Layer 3 of a small transformer language model trained on English Wikipedia (9 layers, counted from 0, width 64).
In attention head 1, each number of a token's query is one row of weights dot the token's vector x. The head spreads its attention over the tokens so far by the softmax of query dot key.

Query weights of the head. A number n stands for (n - 500) times 0.0021.
q0: 501 497 484 498 516 516 478 531 526 528 493 494 525 486 454 475 479 527 515 510 514 492 568 511 505 487 531 553 522 490 486 474 471 503 469 490 484 467 468 543 528 526 491 455 501 500 508 521 512 548 502 525 464 446 472 497 506 478 504 550 520 484 513 525
q1: 505 496 493 515 488 517 510 509 486 515 516 487 501 520 469 504 471 476 480 490 486 545 569 520 516 512 467 570 529 480 492 517 513 480 524 485 474 479 509 502 549 540 495 479 476 504 477 478 502 507 530 484 470 451 493 475 495 514 499 536 503 436 481 468
q2: 490 550 524 523 553 564 488 524 500 515 469 502 458 512 519 499 489 533 488 527 545 503 487 487 522 555 488 562 555 517 521 516 465 515 510 491 429 533 516 478 468 496 502 497 477 497 516 509 483 521 482 503 547 465 472 532 526 486 515 504 503 516 491 475
q3: 495 520 553 527 536 552 478 550 496 485 498 512 443 502 496 489 510 488 498 509 516 468 452 479 507 566 434 499 558 479 500 517 477 502 496 512 483 539 491 473 496 488 489 521 500 505 503 486 482 489 476 501 493 487 454 515 517 457 498 447 483 541 471 467
q4: 525 480 497 457 424 457 539 482 476 555 485 493 574 490 489 489 486 461 512 491 484 496 507 535 548 452 484 420 436 526 502 515 523 523 510 466 538 484 494 526 471 517 485 506 521 505 471 524 550 468 523 522 488 516 493 484 478 512 497 486 475 477 524 514
q5: 525 488 447 455 466 459 548 439 517 528 492 526 557 473 530 495 549 447 479 524 538 497 500 510 489 469 488 387 455 560 468 516 486 563 513 524 541 526 475 573 497 504 521 492 541 547 467 554 545 435 506 502 408 498 454 432 459 463 445 503 459 449 527 535
q6: 554 510 389 416 415 484 590 358 525 634 432 517 622 456 491 475 572 439 452 481 520 507 481 540 460 455 495 390 465 597 438 502 511 570 492 520 622 502 505 635 496 455 533 487 510 544 540 538 544 422 500 559 415 520 446 384 469 422 472 538 331 379 474 574
q7: 599 452 389 442 412 368 510 361 603 452 578 433 552 495 384 500 440 547 570 446 473 493 525 637 450 467 514 457 472 486 452 574 616 472 502 558 600 454 457 574 447 605 525 545 509 552 490 618 457 460 520 492 451 544 507 546 475 575 463 558 338 376 496 495
q8: 519 421 558 497 460 555 458 413 490 523 515 470 511 438 504 567 517 634 479 568 559 577 547 486 611 381 506 602 491 530 412 505 546 539 502 521 411 549 572 445 569 500 489 527 488 524 536 482 503 497 445 546 501 561 475 444 499 489 573 452 517 517 548 479
q9: 748 471 443 340 388 451 591 307 491 607 612 520 659 565 446 331 463 586 515 315 301 451 457 592 399 436 456 393 396 562 652 538 475 573 586 512 535 390 371 733 414 501 416 480 423 581 518 565 546 349 537 614 484 594 454 623 591 569 389 614 211 374 408 483
q10: 441 387 300 434 604 470 651 748 562 518 552 745 438 592 454 307 434 366 644 457 599 630 625 414 487 585 546 507 423 264 427 498 390 752 583 443 567 434 473 905 176 747 438 587 409 450 623 742 619 315 369 473 374 364 692 443 475 502 379 564 669 721 757 267
q11: 499 518 275 614 305 346 428 428 418 603 317 714 776 404 343 527 652 464 504 413 473 526 565 386 474 141 644 687 625 423 303 186 336 321 498 477 762 586 483 357 712 478 455 262 600 663 630 431 126 666 440 347 470 449 647 279 543 640 514 493 568 349 630 98
q12: 317 485 563 793 491 372 442 497 425 530 514 447 816 708 542 524 448 937 653 297 843 668 641 641 484 695 628 622 726 297 687 182 564 721 507 661 264 497 536 155 369 683 588 698 389 471 677 577 487 494 384 494 318 780 497 803 559 718 455 542 420 540 381 572
q13: 702 632 748 271 346 536 420 364 374 392 427 389 419 472 609 316 551 497 597 505 575 580 667 406 436 481 704 541 176 500 416 613 193 222 252 593 452 297 740 390 429 776 532 460 241 560 548 548 665 526 494 590 470 734 450 403 709 194 367 736 675 857 380 428
q14: 518 555 399 351 409 490 687 415 392 183 472 699 680 307 865 681 461 368 708 707 589 435 254 427 445 373 607 269 184 408 486 308 725 606 762 350 879 467 586 370 502 657 448 601 575 346 422 780 290 428 617 440 439 735 565 568 541 388 423 398 489 341 336 654
q15: 380 525 486 470 536 393 452 382 604 696 563 417 465 623 881 494 566 596 457 640 630 390 635 322 278 406 190 546 529 534 380 283 589 668 479 206 345 454 589 769 562 480 411 244 415 142 487 414 395 622 400 299 640 723 764 703 605 232 313 507 796 453 614 613
q16: 519 492 497 500 534 502 485 487 503 493 507 501 524 502 482 471 495 517 499 529 485 490 514 498 528 537 507 494 492 498 500 538 505 528 498 485 459 508 502 519 461 521 493 448 526 501 458 464 513 503 512 479 520 513 493 505 474 519 550 455 523 507 452 523
q17: 489 533 524 494 543 501 505 493 464 463 502 485 501 444 518 467 514 516 506 503 522 496 471 446 500 533 476 499 535 480 529 527 543 532 483 519 501 477 491 515 482 483 538 496 502 487 459 502 490 493 469 500 465 508 510 513 486 469 505 469 498 524 426 524
q18: 526 491 513 490 490 482 523 501 490 489 536 510 494 496 511 511 495 451 522 503 512 482 468 499 518 505 450 453 503 460 491 528 516 513 507 483 523 515 495 492 475 499 475 556 500 517 487 508 474 476 495 523 459 522 479 502 478 486 511 468 467 507 474 496
q19: 567 468 466 455 458 423 535 519 476 492 531 479 532 501 488 501 476 451 539 489 484 482 530 535 532 425 476 406 453 503 502 496 523 548 538 483 563 490 508 530 493 511 475 522 537 509 462 517 517 467 505 504 465 520 494 476 459 526 528 485 488 467 513 523
q20: 487 459 433 485 442 461 520 428 520 526 484 486 540 492 542 519 518 515 480 510 501 515 516 510 467 431 538 436 438 535 479 476 480 517 479 509 527 468 511 529 511 518 516 494 510 518 506 532 519 473 510 500 440 504 531 474 466 509 460 515 501 446 532 524
q21: 547 495 433 496 457 496 497 408 568 496 515 463 515 490 489 513 496 547 475 474 487 490 501 521 447 463 576 518 467 528 456 488 520 496 488 511 526 481 537 508 511 530 511 494 493 521 521 528 483 508 506 500 481 521 512 487 493 511 510 547 439 439 471 508
q22: 543 498 467 488 470 489 495 439 505 526 539 453 540 498 429 501 461 565 525 452 458 505 533 555 487 442 525 558 511 500 481 489 545 468 489 507 536 437 526 513 539 498 508 514 472 518 539 500 471 504 498 490 536 513 540 539 506 554 525 547 417 453 495 492
q23: 436 469 518 607 543 493 505 588 566 399 482 488 336 579 488 503 384 491 529 469 610 417 461 490 410 587 555 531 532 421 521 510 378 385 470 450 469 504 464 405 430 588 521 440 569 504 517 524 516 545 496 383 597 496 506 640 527 550 419 493 536 606 498 401
q24: 406 587 749 616 841 604 297 868 377 276 562 639 267 502 684 510 477 512 521 630 424 567 523 268 594 606 487 704 546 373 757 447 465 472 520 463 225 572 446 265 534 467 390 448 441 404 375 327 377 627 478 404 649 396 593 653 611 552 647 396 958 792 505 421
q25: 573 664 462 613 507 409 573 646 490 447 463 471 481 670 502 336 330 401 508 202 289 306 348 492 233 721 545 449 484 480 858 427 270 200 433 361 684 336 363 522 406 533 532 338 493 478 473 473 444 559 678 373 672 377 589 805 599 649 333 710 453 499 286 472
q26: 189 985 589 391 458 475 269 304 647 385 489 803 558 633 594 454 417 377 468 620 373 454 297 530 694 381 560 319 365 372 601 399 301 410 648 707 127 414 308 476 453 457 299 566 482 448 658 467 539 710 526 607 496 443 330 448 549 717 443 388 668 602 469 473
q27: 615 379 374 484 581 732 275 735 634 447 450 554 886 810 450 501 666 505 435 633 327 280 403 623 317 422 746 171 508 548 487 640 380 552 403 344 515 300 597 319 500 648 226 530 373 383 233 190 507 647 181 440 610 548 375 565 272 459 559 501 546 318 399 469
q28: 552 69 446 154 688 387 350 454 542 423 434 151 595 424 539 534 360 407 667 772 568 660 389 614 561 235 364 483 497 307 728 363 260 425 281 401 415 773 469 722 467 522 318 431 459 718 516 545 385 473 521 290 646 694 469 358 620 692 538 598 292 768 338 622
q29: 718 419 565 359 682 486 306 625 475 626 568 971 521 498 522 865 251 581 529 522 527 719 537 676 497 344 612 219 412 872 618 447 517 548 464 761 673 568 252 527 723 620 704 406 579 376 586 411 405 400 437 489 637 433 755 579 570 364 356 623 531 601 529 762
q30: 685 604 587 512 578 638 405 301 434 601 507 651 450 673 449 375 371 685 419 538 667 168 461 540 404 584 453 162 660 380 489 577 561 425 341 275 492 297 382 636 396 614 595 650 474 514 491 531 274 458 718 538 437 803 579 248 286 914 166 480 630 734 681 415
q31: 434 593 386 357 563 700 761 278 498 364 578 361 592 460 452 681 546 350 654 456 407 714 363 579 236 651 430 460 713 638 163 507 310 570 286 540 408 464 127 247 511 340 423 487 527 218 507 531 941 463 298 357 312 502 950 673 535 622 538 541 461 713 615 291

Each question shows a short text with each token's key, already scaled and adjusted for position as the last token sees it. A number n stands for (n - 500) times 0.0033.

Then comes the last token's vector x. A number n stands for (n - 500) times 0.0083.

0 " |": 499 526 532 515 437 375 296 325 187 310 485 368 664 581 312 494 494 486 473 446 467 467 435 594 691 305 658 444 619 434 529 719
1 " ": 518 519 532 517 479 376 295 287 183 289 486 362 657 584 328 572 518 519 482 478 455 477 473 633 646 323 664 442 627 417 492 640
2 " |": 504 526 538 529 438 403 335 360 234 355 530 293 466 538 391 601 497 506 495 456 460 450 416 542 659 338 509 494 589 479 646 660
3 "\n": 477 502 560 553 422 315 213 347 54 251 454 335 693 627 248 539 519 550 516 435 404 445 397 606 799 262 551 434 506 405 597 706
4 "|": 499 484 490 489 528 440 363 341 268 345 590 357 545 615 322 494 511 516 486 513 487 465 448 646 627 315 521 568 596 532 584 569
x: 535 266 582 700 545 504 538 546 645 84 481 483 424 590 429 499 521 493 559 474 603 388 418 479 520 579 549 503 741 373 631 563 504 423 491 413 581 654 524 301 510 637 517 489 462 525 334 410 390 565 493 512 631 515 398 570 550 591 423 482 671 581 582 455
Which token does the last token look at most, and with what share of its attention? 3 "\n", with about 100%

0 " in": 522 534 555 522 382 304 202 391 64 305 524 371 651 616 267 531 471 486 453 402 429 438 372 514 824 310 539 387 467 373 530 658
1 " T": 555 542 566 523 418 328 237 303 86 278 393 343 636 601 280 528 527 532 469 424 423 449 429 552 753 289 550 414 450 453 556 704
2 "un": 495 511 501 512 511 477 432 418 367 413 334 230 458 557 480 384 525 506 517 510 500 487 475 561 571 530 390 527 552 724 690 653
3 "is": 481 508 518 508 508 495 466 493 456 453 236 319 622 453 213 524 517 527 505 501 492 480 473 500 536 573 451 606 552 629 625 700
4 "ia": 482 486 499 511 515 498 468 430 450 468 261 610 730 406 165 504 501 518 506 515 490 463 456 459 511 415 452 543 457 596 422 546
x: 458 562 485 493 549 618 226 507 538 515 369 547 517 669 484 512 532 477 416 392 482 563 758 551 404 535 487 497 558 383 212 316 518 390 544 554 267 518 444 515 582 555 644 571 574 520 495 351 498 739 514 611 531 357 573 453 457 557 611 319 422 550 466 366
Which token does the last token look at most, and with what share of its attention? 1 " T", with about 50%

0 "hip": 501 521 501 520 519 500 449 419 378 494 529 482 493 409 218 623 475 534 526 522 473 445 432 503 562 333 512 393 399 433 205 419
1 ".": 507 494 498 495 479 493 466 401 395 487 558 420 549 408 167 574 508 514 513 502 502 486 466 545 543 287 547 416 370 475 281 426
2 " |": 501 506 517 527 484 457 400 361 306 372 655 471 770 469 453 622 500 500 507 502 482 458 439 533 559 387 621 369 512 598 421 508
3 " 19": 482 473 508 519 507 437 395 334 281 351 538 423 680 458 484 583 525 532 520 517 479 477 459 621 554 354 678 452 662 512 467 607
4 "22": 475 473 486 505 522 477 432 364 373 341 464 764 450 443 336 279 515 522 503 531 505 461 463 585 491 480 563 613 795 569 457 524
x: 459 439 565 469 560 587 447 789 500 546 508 508 398 547 472 400 407 313 505 540 423 686 720 463 601 534 546 438 591 365 427 333 248 403 512 584 359 491 408 426 583 483 486 483 391 491 439 442 383 610 725 312 419 434 443 306 535 600 470 472 482 620 553 388
Which token does the last token look at most? 4 "22"

0 " c": 545 547 548 528 428 344 255 350 137 326 486 464 588 565 349 627 477 507 461 441 428 470 429 564 759 266 508 388 512 471 590 662
1 "rew": 525 519 485 520 510 472 419 432 372 503 512 594 344 304 489 701 501 510 507 519 479 476 452 563 645 286 299 344 621 626 564 563
2 " h": 502 517 550 538 455 377 297 339 171 372 549 458 688 506 310 634 545 546 488 456 429 454 427 539 696 291 538 465 429 453 594 620
3 "op": 500 491 468 491 549 514 468 474 424 536 648 713 415 302 525 813 529 514 500 538 507 486 469 579 583 437 403 409 514 440 760 506
4 "e": 487 472 477 478 528 494 468 504 475 549 490 586 422 506 254 595 503 501 495 510 516 507 474 575 627 266 371 331 270 539 393 503
x: 539 471 619 251 500 509 433 438 435 395 547 584 310 465 460 490 506 420 342 491 596 555 740 319 433 556 441 705 603 400 505 560 516 353 581 346 333 575 444 551 522 539 392 614 512 457 570 447 667 630 437 607 671 296 424 577 273 560 387 367 567 566 661 518
Which two tokens does the last token look at most, in order? 0 " c", 2 " h"

0 " bro": 558 572 515 502 451 381 330 404 207 374 571 445 655 365 249 681 479 515 461 449 471 500 475 619 693 458 482 432 567 484 648 647
1 "ther": 540 517 484 515 525 492 457 514 419 480 678 536 633 340 332 763 494 530 510 521 503 495 482 581 569 502 517 614 691 430 713 540
2 ",": 523 509 511 514 475 441 397 446 285 366 472 483 582 458 150 634 509 528 487 490 472 435 419 522 592 477 515 577 531 414 500 482
3 " L": 453 486 556 538 458 357 286 369 153 304 462 357 707 581 315 583 529 542 504 451 428 451 424 567 721 326 542 432 463 412 572 725
4 "ew": 512 512 474 479 552 526 477 493 429 468 509 431 528 604 609 596 509 482 477 554 513 477 442 491 521 578 377 549 587 282 792 653
x: 485 492 522 434 575 590 580 430 407 517 440 452 506 420 638 487 423 559 516 396 546 317 560 465 546 544 473 509 715 354 731 745 537 489 306 455 373 429 491 369 503 526 565 482 366 415 641 461 418 385 606 346 361 605 579 172 410 630 620 592 649 786 560 454
Which two tokens does the last token look at most, in order? 3 " L", 0 " bro"

0 "R": 494 465 490 542 577 516 463 390 394 325 541 476 626 727 754 680 498 489 536 572 459 451 461 526 439 578 699 380 519 385 540 521
1 "ec": 522 503 496 530 565 529 494 441 428 393 469 486 591 709 722 708 513 497 536 561 476 475 471 553 469 583 729 349 535 400 577 471
2 "ept": 507 490 507 506 519 491 443 432 385 468 461 461 507 549 340 594 522 517 517 518 474 437 439 468 549 453 537 483 412 427 194 681
3 "ion": 511 480 474 486 538 518 498 448 443 495 401 338 299 492 240 614 506 506 516 525 497 479 464 530 521 429 591 422 508 362 281 698
4 "==": 474 471 532 537 441 353 306 358 140 201 601 415 675 497 314 533 486 540 520 461 436 466 429 649 668 361 565 380 550 353 536 580
x: 346 304 448 692 499 552 491 632 394 589 452 395 412 558 481 552 450 352 611 462 589 525 525 524 421 529 409 450 466 515 464 422 378 458 456 415 253 557 362 437 426 489 464 691 713 493 356 600 431 452 575 485 353 451 466 501 563 514 305 464 659 463 553 633
Which token does the last token look at most? 4 "=="

0 "ing": 507 519 515 519 483 434 368 436 336 485 626 499 680 629 286 672 493 497 498 497 439 442 431 520 673 295 556 351 552 381 436 499
1 " of": 530 541 564 535 397 315 225 379 108 330 459 355 661 636 254 552 499 498 477 411 413 412 371 500 802 298 548 378 474 358 515 631
2 " York": 492 502 486 526 522 471 406 339 332 422 480 369 594 476 418 557 519 506 524 527 452 434 436 513 540 406 565 476 503 284 556 627
3 "sh": 499 471 501 500 512 488 452 364 415 448 459 403 647 424 125 574 509 527 506 510 485 472 474 466 464 520 511 509 402 281 479 530
4 "ire": 476 461 478 502 533 508 480 467 451 428 513 587 581 535 155 621 504 499 503 525 491 466 482 548 504 568 462 276 366 270 632 474
x: 341 465 537 600 584 535 350 388 546 618 505 401 302 647 445 507 506 485 292 416 428 533 782 503 455 525 391 785 575 402 472 574 428 455 503 500 209 345 459 468 479 551 396 476 543 520 614 490 537 533 561 519 430 403 481 433 547 498 448 537 387 498 426 498
Which token does the last token look at most? 1 " of"

0 " during": 516 523 554 521 399 327 235 386 93 299 545 377 591 553 258 510 474 502 460 415 432 420 374 501 766 344 552 398 469 371 495 617
1 " the": 534 536 577 552 389 296 203 398 53 290 491 343 672 616 235 547 510 509 474 401 401 401 359 522 855 290 564 397 460 370 574 677
2 " Ch": 491 499 557 531 441 348 275 331 145 325 495 357 591 556 293 584 560 550 491 433 431 447 423 533 710 287 537 435 362 367 564 620
3 "ines": 504 492 481 485 526 522 484 340 457 530 583 289 302 452 483 504 522 487 495 528 510 480 489 478 476 379 354 405 323 207 655 564
4 "e": 480 477 478 482 508 508 515 488 586 498 484 594 750 348 261 311 494 514 498 505 548 539 551 576 503 361 679 503 515 595 609 402
x: 420 604 608 240 564 536 567 425 498 451 489 597 311 736 580 332 457 452 581 450 578 635 699 413 526 659 492 534 437 402 377 552 423 432 438 345 339 547 457 515 540 592 532 597 519 438 488 432 559 684 465 641 574 330 364 340 637 738 459 382 393 442 601 556
Which token does the last token look at most, and with what share of its attention? 1 " the", with about 90%

0 "==": 533 560 540 511 407 314 246 375 85 179 572 400 702 538 288 585 491 491 475 434 442 501 445 678 763 337 545 408 533 395 568 614
1 "C": 535 540 526 532 480 386 304 361 179 295 608 345 698 504 342 680 526 524 501 493 435 476 442 605 690 335 515 472 519 483 602 666
2 "areer": 505 492 506 525 497 398 316 418 210 349 500 421 531 476 313 568 511 527 505 503 435 440 413 585 735 260 424 357 498 432 534 626
3 "==": 470 499 539 535 434 337 281 365 111 203 601 428 681 508 315 580 514 554 513 455 430 469 425 658 715 327 551 398 534 373 555 569
4 "\n": 478 478 535 543 445 321 231 361 50 216 518 328 667 555 298 561 485 532 530 459 405 454 399 643 789 271 564 412 441 420 614 678
x: 457 235 458 551 585 726 602 580 415 481 460 487 427 447 517 596 534 448 552 457 671 398 511 454 429 504 549 463 508 584 420 401 479 505 467 448 221 575 412 460 493 550 473 636 676 518 344 669 517 426 545 543 509 524 406 527 505 560 400 455 668 515 435 556
Which two tokens does the last token look at most, in order? 4 "\n", 0 "=="

0 " 190": 520 538 507 533 510 430 371 369 255 234 544 603 461 515 276 521 471 526 513 524 450 449 433 581 534 463 517 520 573 293 445 626
1 "2": 532 507 496 519 521 489 453 434 391 290 640 707 344 442 273 442 487 538 528 537 495 485 467 561 452 555 392 536 601 331 405 594
2 " report": 510 486 510 520 485 447 374 439 239 389 650 407 447 547 271 441 531 512 510 501 472 462 409 541 645 406 540 461 565 456 421 602
3 " to": 480 504 561 567 424 360 265 416 103 362 508 361 590 622 258 566 533 531 524 440 412 409 353 488 776 337 601 465 494 406 508 617
4 " in": 466 493 562 578 419 328 228 405 68 328 537 362 634 621 247 539 503 535 536 439 394 398 338 501 805 315 566 414 492 381 548 640
x: 285 245 420 523 502 736 628 738 488 373 443 491 510 479 557 475 541 394 433 445 417 429 444 508 467 463 528 593 488 455 527 484 537 519 569 575 265 537 399 475 487 507 459 560 585 606 426 598 480 501 487 414 557 525 597 515 491 449 519 455 519 615 585 589
Which token does the last token look at most, and with what share of its attention? 4 " in", with about 70%

0 " des": 521 530 544 526 460 397 334 362 234 405 533 509 641 443 398 526 483 494 469 460 453 464 440 518 668 329 643 325 539 526 482 669
1 "p": 536 511 510 511 529 502 458 472 416 500 636 645 640 359 491 539 513 507 501 522 484 467 451 510 568 433 702 311 671 656 502 671
2 "atch": 507 492 518 512 506 495 470 455 381 420 468 551 315 668 465 555 514 498 504 486 489 442 427 482 522 558 552 141 551 593 268 622
3 " d": 442 481 572 551 442 362 291 365 161 357 506 358 661 642 366 553 533 532 517 446 420 445 425 541 713 375 663 375 487 456 447 660
4 "ated": 496 483 517 504 513 487 448 464 403 536 494 411 698 525 613 444 489 502 494 498 487 458 448 515 598 440 542 299 761 595 373 540
x: 278 375 540 333 577 471 537 638 479 591 575 430 606 517 251 515 469 640 516 530 523 684 477 435 516 462 476 498 423 425 484 620 525 379 578 621 276 583 549 541 607 553 644 542 432 377 536 446 469 489 445 333 413 559 572 484 634 737 491 345 514 639 517 372
Which token does the last token look at most? 0 " des"

0 ".": 503 490 503 523 504 465 423 366 315 359 639 502 805 452 562 609 499 488 516 530 463 461 459 571 511 478 625 413 538 609 439 459
1 " |": 499 511 519 528 484 449 396 352 306 349 630 482 807 485 523 618 493 491 500 498 479 460 448 547 549 414 632 362 546 617 465 515
2 " 19": 512 498 511 519 510 438 397 336 293 350 517 428 706 472 489 568 525 540 515 517 479 480 467 628 551 366 684 464 682 519 482 620
3 "22": 502 491 486 509 527 476 434 366 384 338 433 781 484 472 357 266 527 532 508 534 501 463 470 591 486 493 568 627 799 578 489 526
4 " |": 503 500 501 511 503 489 443 402 374 333 577 676 399 648 252 398 511 507 512 515 512 471 459 561 494 510 750 485 676 515 490 473
x: 420 382 553 614 623 476 480 538 826 133 459 486 362 521 546 541 479 285 519 520 485 581 537 516 471 517 576 484 617 416 462 484 359 456 525 625 497 578 425 499 508 455 348 489 461 521 492 465 414 569 576 411 428 470 523 438 600 597 413 480 586 521 644 546
Which token does the last token look at most? 4 " |"

0 " c": 545 547 548 528 428 344 255 350 137 326 486 464 588 565 349 627 477 507 461 441 428 470 429 564 759 266 508 388 512 471 590 662
1 "m": 526 530 500 502 498 465 415 385 369 516 504 524 351 377 583 659 498 515 490 505 483 482 462 536 624 244 382 360 565 685 538 519
2 " in": 517 530 573 553 401 307 204 395 55 313 528 392 646 618 274 550 533 525 493 416 404 415 353 516 833 290 548 386 456 390 543 677
3 " d": 443 483 571 552 439 349 268 346 130 335 523 355 662 612 358 553 533 537 516 446 413 442 421 551 732 340 626 426 488 404 467 708
4 "iam": 497 506 502 480 535 513 475 412 430 561 450 408 652 398 817 393 502 518 466 518 508 480 475 560 560 436 534 390 750 516 327 567
x: 437 468 590 639 426 315 513 603 411 456 602 473 562 532 254 396 435 546 484 375 363 712 229 449 503 451 355 529 451 539 494 518 517 568 381 561 365 620 431 363 600 381 500 635 351 320 484 381 447 366 493 438 565 417 545 453 503 611 596 385 571 679 455 311
Which two tokens does the last token look at most, in order? 2 " in", 3 " d"

0 " The": 528 539 561 528 388 304 231 382 98 329 423 340 681 639 297 533 479 487 451 391 420 415 387 520 834 241 542 469 414 365 638 634
1 " m": 552 554 571 535 401 320 240 359 113 309 427 348 661 615 302 631 518 522 466 410 425 457 416 537 769 293 560 448 481 374 586 615
2 "ix": 496 496 481 510 524 492 447 453 346 426 601 407 528 327 588 645 525 492 522 516 480 447 448 566 550 558 513 530 424 464 573 762
3 "ed": 484 501 494 500 523 507 474 499 382 436 433 146 581 546 456 759 494 494 510 526 483 448 432 492 516 649 628 481 550 498 322 342
4 "-": 507 495 491 501 523 504 443 401 397 457 409 376 731 443 295 728 502 504 511 533 477 472 465 529 536 458 612 360 610 435 415 597
x: 430 374 429 462 766 608 485 407 284 675 400 490 429 493 544 706 516 674 499 433 519 585 511 557 445 566 440 536 483 559 608 347 490 652 398 547 548 437 517 454 474 588 507 525 523 373 536 464 501 753 545 329 500 503 556 566 598 413 523 312 628 659 585 570
Which two tokens does the last token look at most, in order? 1 " m", 0 " The"

0 " is": 532 520 533 527 429 361 294 451 186 314 558 446 570 547 374 629 479 481 468 446 458 465 407 560 746 359 498 435 535 374 495 465
1 "land": 516 490 500 517 513 450 400 367 289 407 562 367 426 465 495 647 505 513 508 511 479 450 426 531 592 293 620 404 453 304 397 360
2 ".": 498 497 509 499 477 454 415 399 299 414 597 408 647 570 272 638 505 505 502 501 477 467 446 567 586 348 640 475 514 314 476 423
3 " |": 497 500 521 520 484 446 388 364 266 346 630 435 745 487 458 589 502 509 504 501 482 457 429 556 581 379 674 418 555 478 457 526
4 " 193": 470 462 490 507 531 431 377 332 236 316 538 454 586 476 506 577 499 515 510 530 464 440 420 617 581 347 699 499 693 436 481 666
x: 385 309 527 587 626 546 523 697 277 476 448 345 516 452 336 531 557 322 652 479 484 479 414 435 452 541 311 509 470 331 424 439 248 451 402 551 428 527 405 505 425 483 608 410 486 385 493 490 512 583 484 355 470 469 339 398 529 650 494 523 548 642 511 394
Which two tokens does the last token look at most, in order? 4 " 193", 0 " is"

0 " him": 519 506 511 530 491 432 370 464 266 456 547 556 617 426 333 629 485 522 484 500 448 435 415 505 670 442 528 413 661 348 491 546
1 " to": 537 530 564 543 411 343 250 412 97 368 477 399 643 608 281 619 506 512 477 422 419 417 368 494 799 327 581 465 523 367 554 613
2 " j": 507 508 553 540 461 362 286 319 159 339 548 332 662 563 360 654 539 522 489 461 420 433 412 510 679 331 525 380 597 380 577 609
3 "eal": 489 491 490 496 536 502 456 542 373 498 761 418 750 558 666 554 510 487 483 535 475 444 415 499 591 531 475 385 567 307 574 585
4 "ous": 496 498 484 478 537 501 465 470 413 505 478 383 497 568 319 781 497 497 478 528 503 471 456 532 561 457 655 548 711 357 737 430
x: 460 380 493 533 541 605 271 376 522 474 430 444 488 608 521 396 534 416 547 294 653 403 486 411 677 667 400 557 467 189 641 481 467 473 395 562 283 564 488 532 375 499 460 588 459 356 669 660 542 587 475 388 516 533 500 462 607 700 594 500 563 428 418 423
Which token does the last token look at most? 1 " to"

0 " in": 522 534 555 522 382 304 202 391 64 305 524 371 651 616 267 531 471 486 453 402 429 438 372 514 824 310 539 387 467 373 530 658
1 " l": 554 519 543 519 443 374 313 402 190 311 512 371 601 486 323 564 519 537 478 441 452 474 442 586 691 408 536 405 492 457 474 681
2 "ove": 505 513 485 510 524 492 450 513 396 398 569 371 502 573 484 752 508 489 506 526 470 451 438 517 531 703 327 433 662 419 675 626
3 " during": 487 494 565 562 421 344 252 394 96 310 543 385 604 550 261 531 530 523 521 434 408 395 354 495 753 348 561 392 463 379 524 623
4 " the": 465 487 566 596 424 317 220 400 46 296 491 347 672 612 234 548 496 535 547 441 373 368 333 516 840 292 569 392 459 375 575 679
x: 164 322 527 475 515 688 536 696 519 398 476 469 518 404 496 449 590 499 499 509 400 409 486 478 558 490 548 464 532 555 553 485 563 517 523 467 306 410 467 445 496 559 495 543 588 534 346 619 320 618 512 580 583 522 509 484 519 452 496 538 625 521 484 533
Which token does the last token look at most, and with what share of its attention? 4 " the", with about 50%

0 "ph": 496 500 506 515 545 512 476 413 475 472 324 327 261 583 389 860 475 529 533 533 479 471 469 538 532 354 328 236 335 579 487 605
1 "a": 501 487 489 499 536 530 521 476 539 508 339 318 234 518 343 863 489 512 521 531 503 498 482 490 485 475 290 225 318 620 458 556
2 " Qu": 504 512 566 533 450 380 307 288 188 360 393 460 518 638 311 613 561 552 495 442 436 448 437 524 663 283 565 345 408 400 526 709
3 "ad": 500 510 484 473 528 541 520 462 555 593 460 537 156 607 582 294 524 495 499 517 525 508 500 521 537 365 493 226 592 518 662 609
4 "r": 470 511 506 502 525 502 467 459 509 569 295 503 821 656 425 447 499 510 505 523 491 483 480 503 583 380 707 396 633 584 537 462
x: 401 551 653 282 541 538 630 323 339 405 525 539 537 526 542 351 358 562 589 505 463 655 593 537 459 692 542 579 529 400 281 332 550 583 182 596 396 473 631 455 546 600 474 518 419 501 578 616 470 622 577 488 543 566 397 396 636 408 503 373 616 629 578 452
Which token does the last token look at most? 2 " Qu"

0 "er": 522 513 528 514 513 512 506 484 505 537 637 402 638 623 286 818 494 508 517 507 485 476 470 468 493 451 646 561 434 415 228 568
1 ".": 494 494 506 504 496 496 473 391 402 464 622 371 695 593 306 731 504 496 516 517 483 474 471 527 486 423 655 533 457 496 285 573
2 "\n": 500 519 552 532 421 331 239 329 81 236 568 333 724 580 309 522 522 538 506 446 416 467 421 609 742 273 567 398 450 450 543 647
3 "\n": 468 499 548 544 439 309 212 381 30 218 477 340 715 598 292 536 512 545 516 452 410 460 402 649 829 268 583 412 451 428 573 683
4 "I": 453 478 544 549 466 378 296 346 148 356 547 393 656 611 360 554 473 511 526 473 433 442 418 563 722 256 511 525 494 477 554 577
x: 419 347 531 543 653 800 397 609 217 357 487 554 553 509 488 495 570 548 557 475 590 572 526 404 544 393 650 474 496 415 518 561 565 484 411 453 407 472 521 408 533 560 523 526 492 490 324 558 449 438 513 535 515 380 473 406 453 514 597 436 611 519 454 584
Which two tokens does the last token look at most, in order? 3 "\n", 2 "\n"

0 "ly": 518 510 512 534 497 475 425 430 345 411 565 370 664 558 205 580 489 497 515 509 469 441 424 468 538 437 583 615 532 451 436 390
1 " back": 499 501 496 516 498 472 414 436 355 478 586 367 618 444 342 560 502 516 512 511 480 474 449 521 580 485 478 458 615 489 539 485
2 " to": 516 520 566 555 419 353 259 414 107 378 510 380 660 605 253 627 535 530 501 430 414 412 362 486 784 333 568 469 495 419 551 610
3 " the": 478 508 575 583 413 313 219 407 61 312 500 346 687 613 234 571 527 537 524 427 382 378 343 514 845 288 573 413 468 379 604 662
4 " Al": 463 476 530 536 466 395 337 322 224 351 478 353 575 674 353 461 473 509 525 467 442 444 440 535 625 314 491 607 420 380 549 544
x: 501 518 499 395 572 798 463 534 278 374 452 394 529 550 427 484 610 423 561 557 558 571 539 554 504 445 587 485 514 258 488 563 464 584 389 355 291 432 514 353 487 464 563 540 450 501 340 687 548 443 455 527 539 546 432 473 437 553 560 429 591 475 469 559
Which token does the last token look at most, and with what share of its attention? 3 " the", with about 80%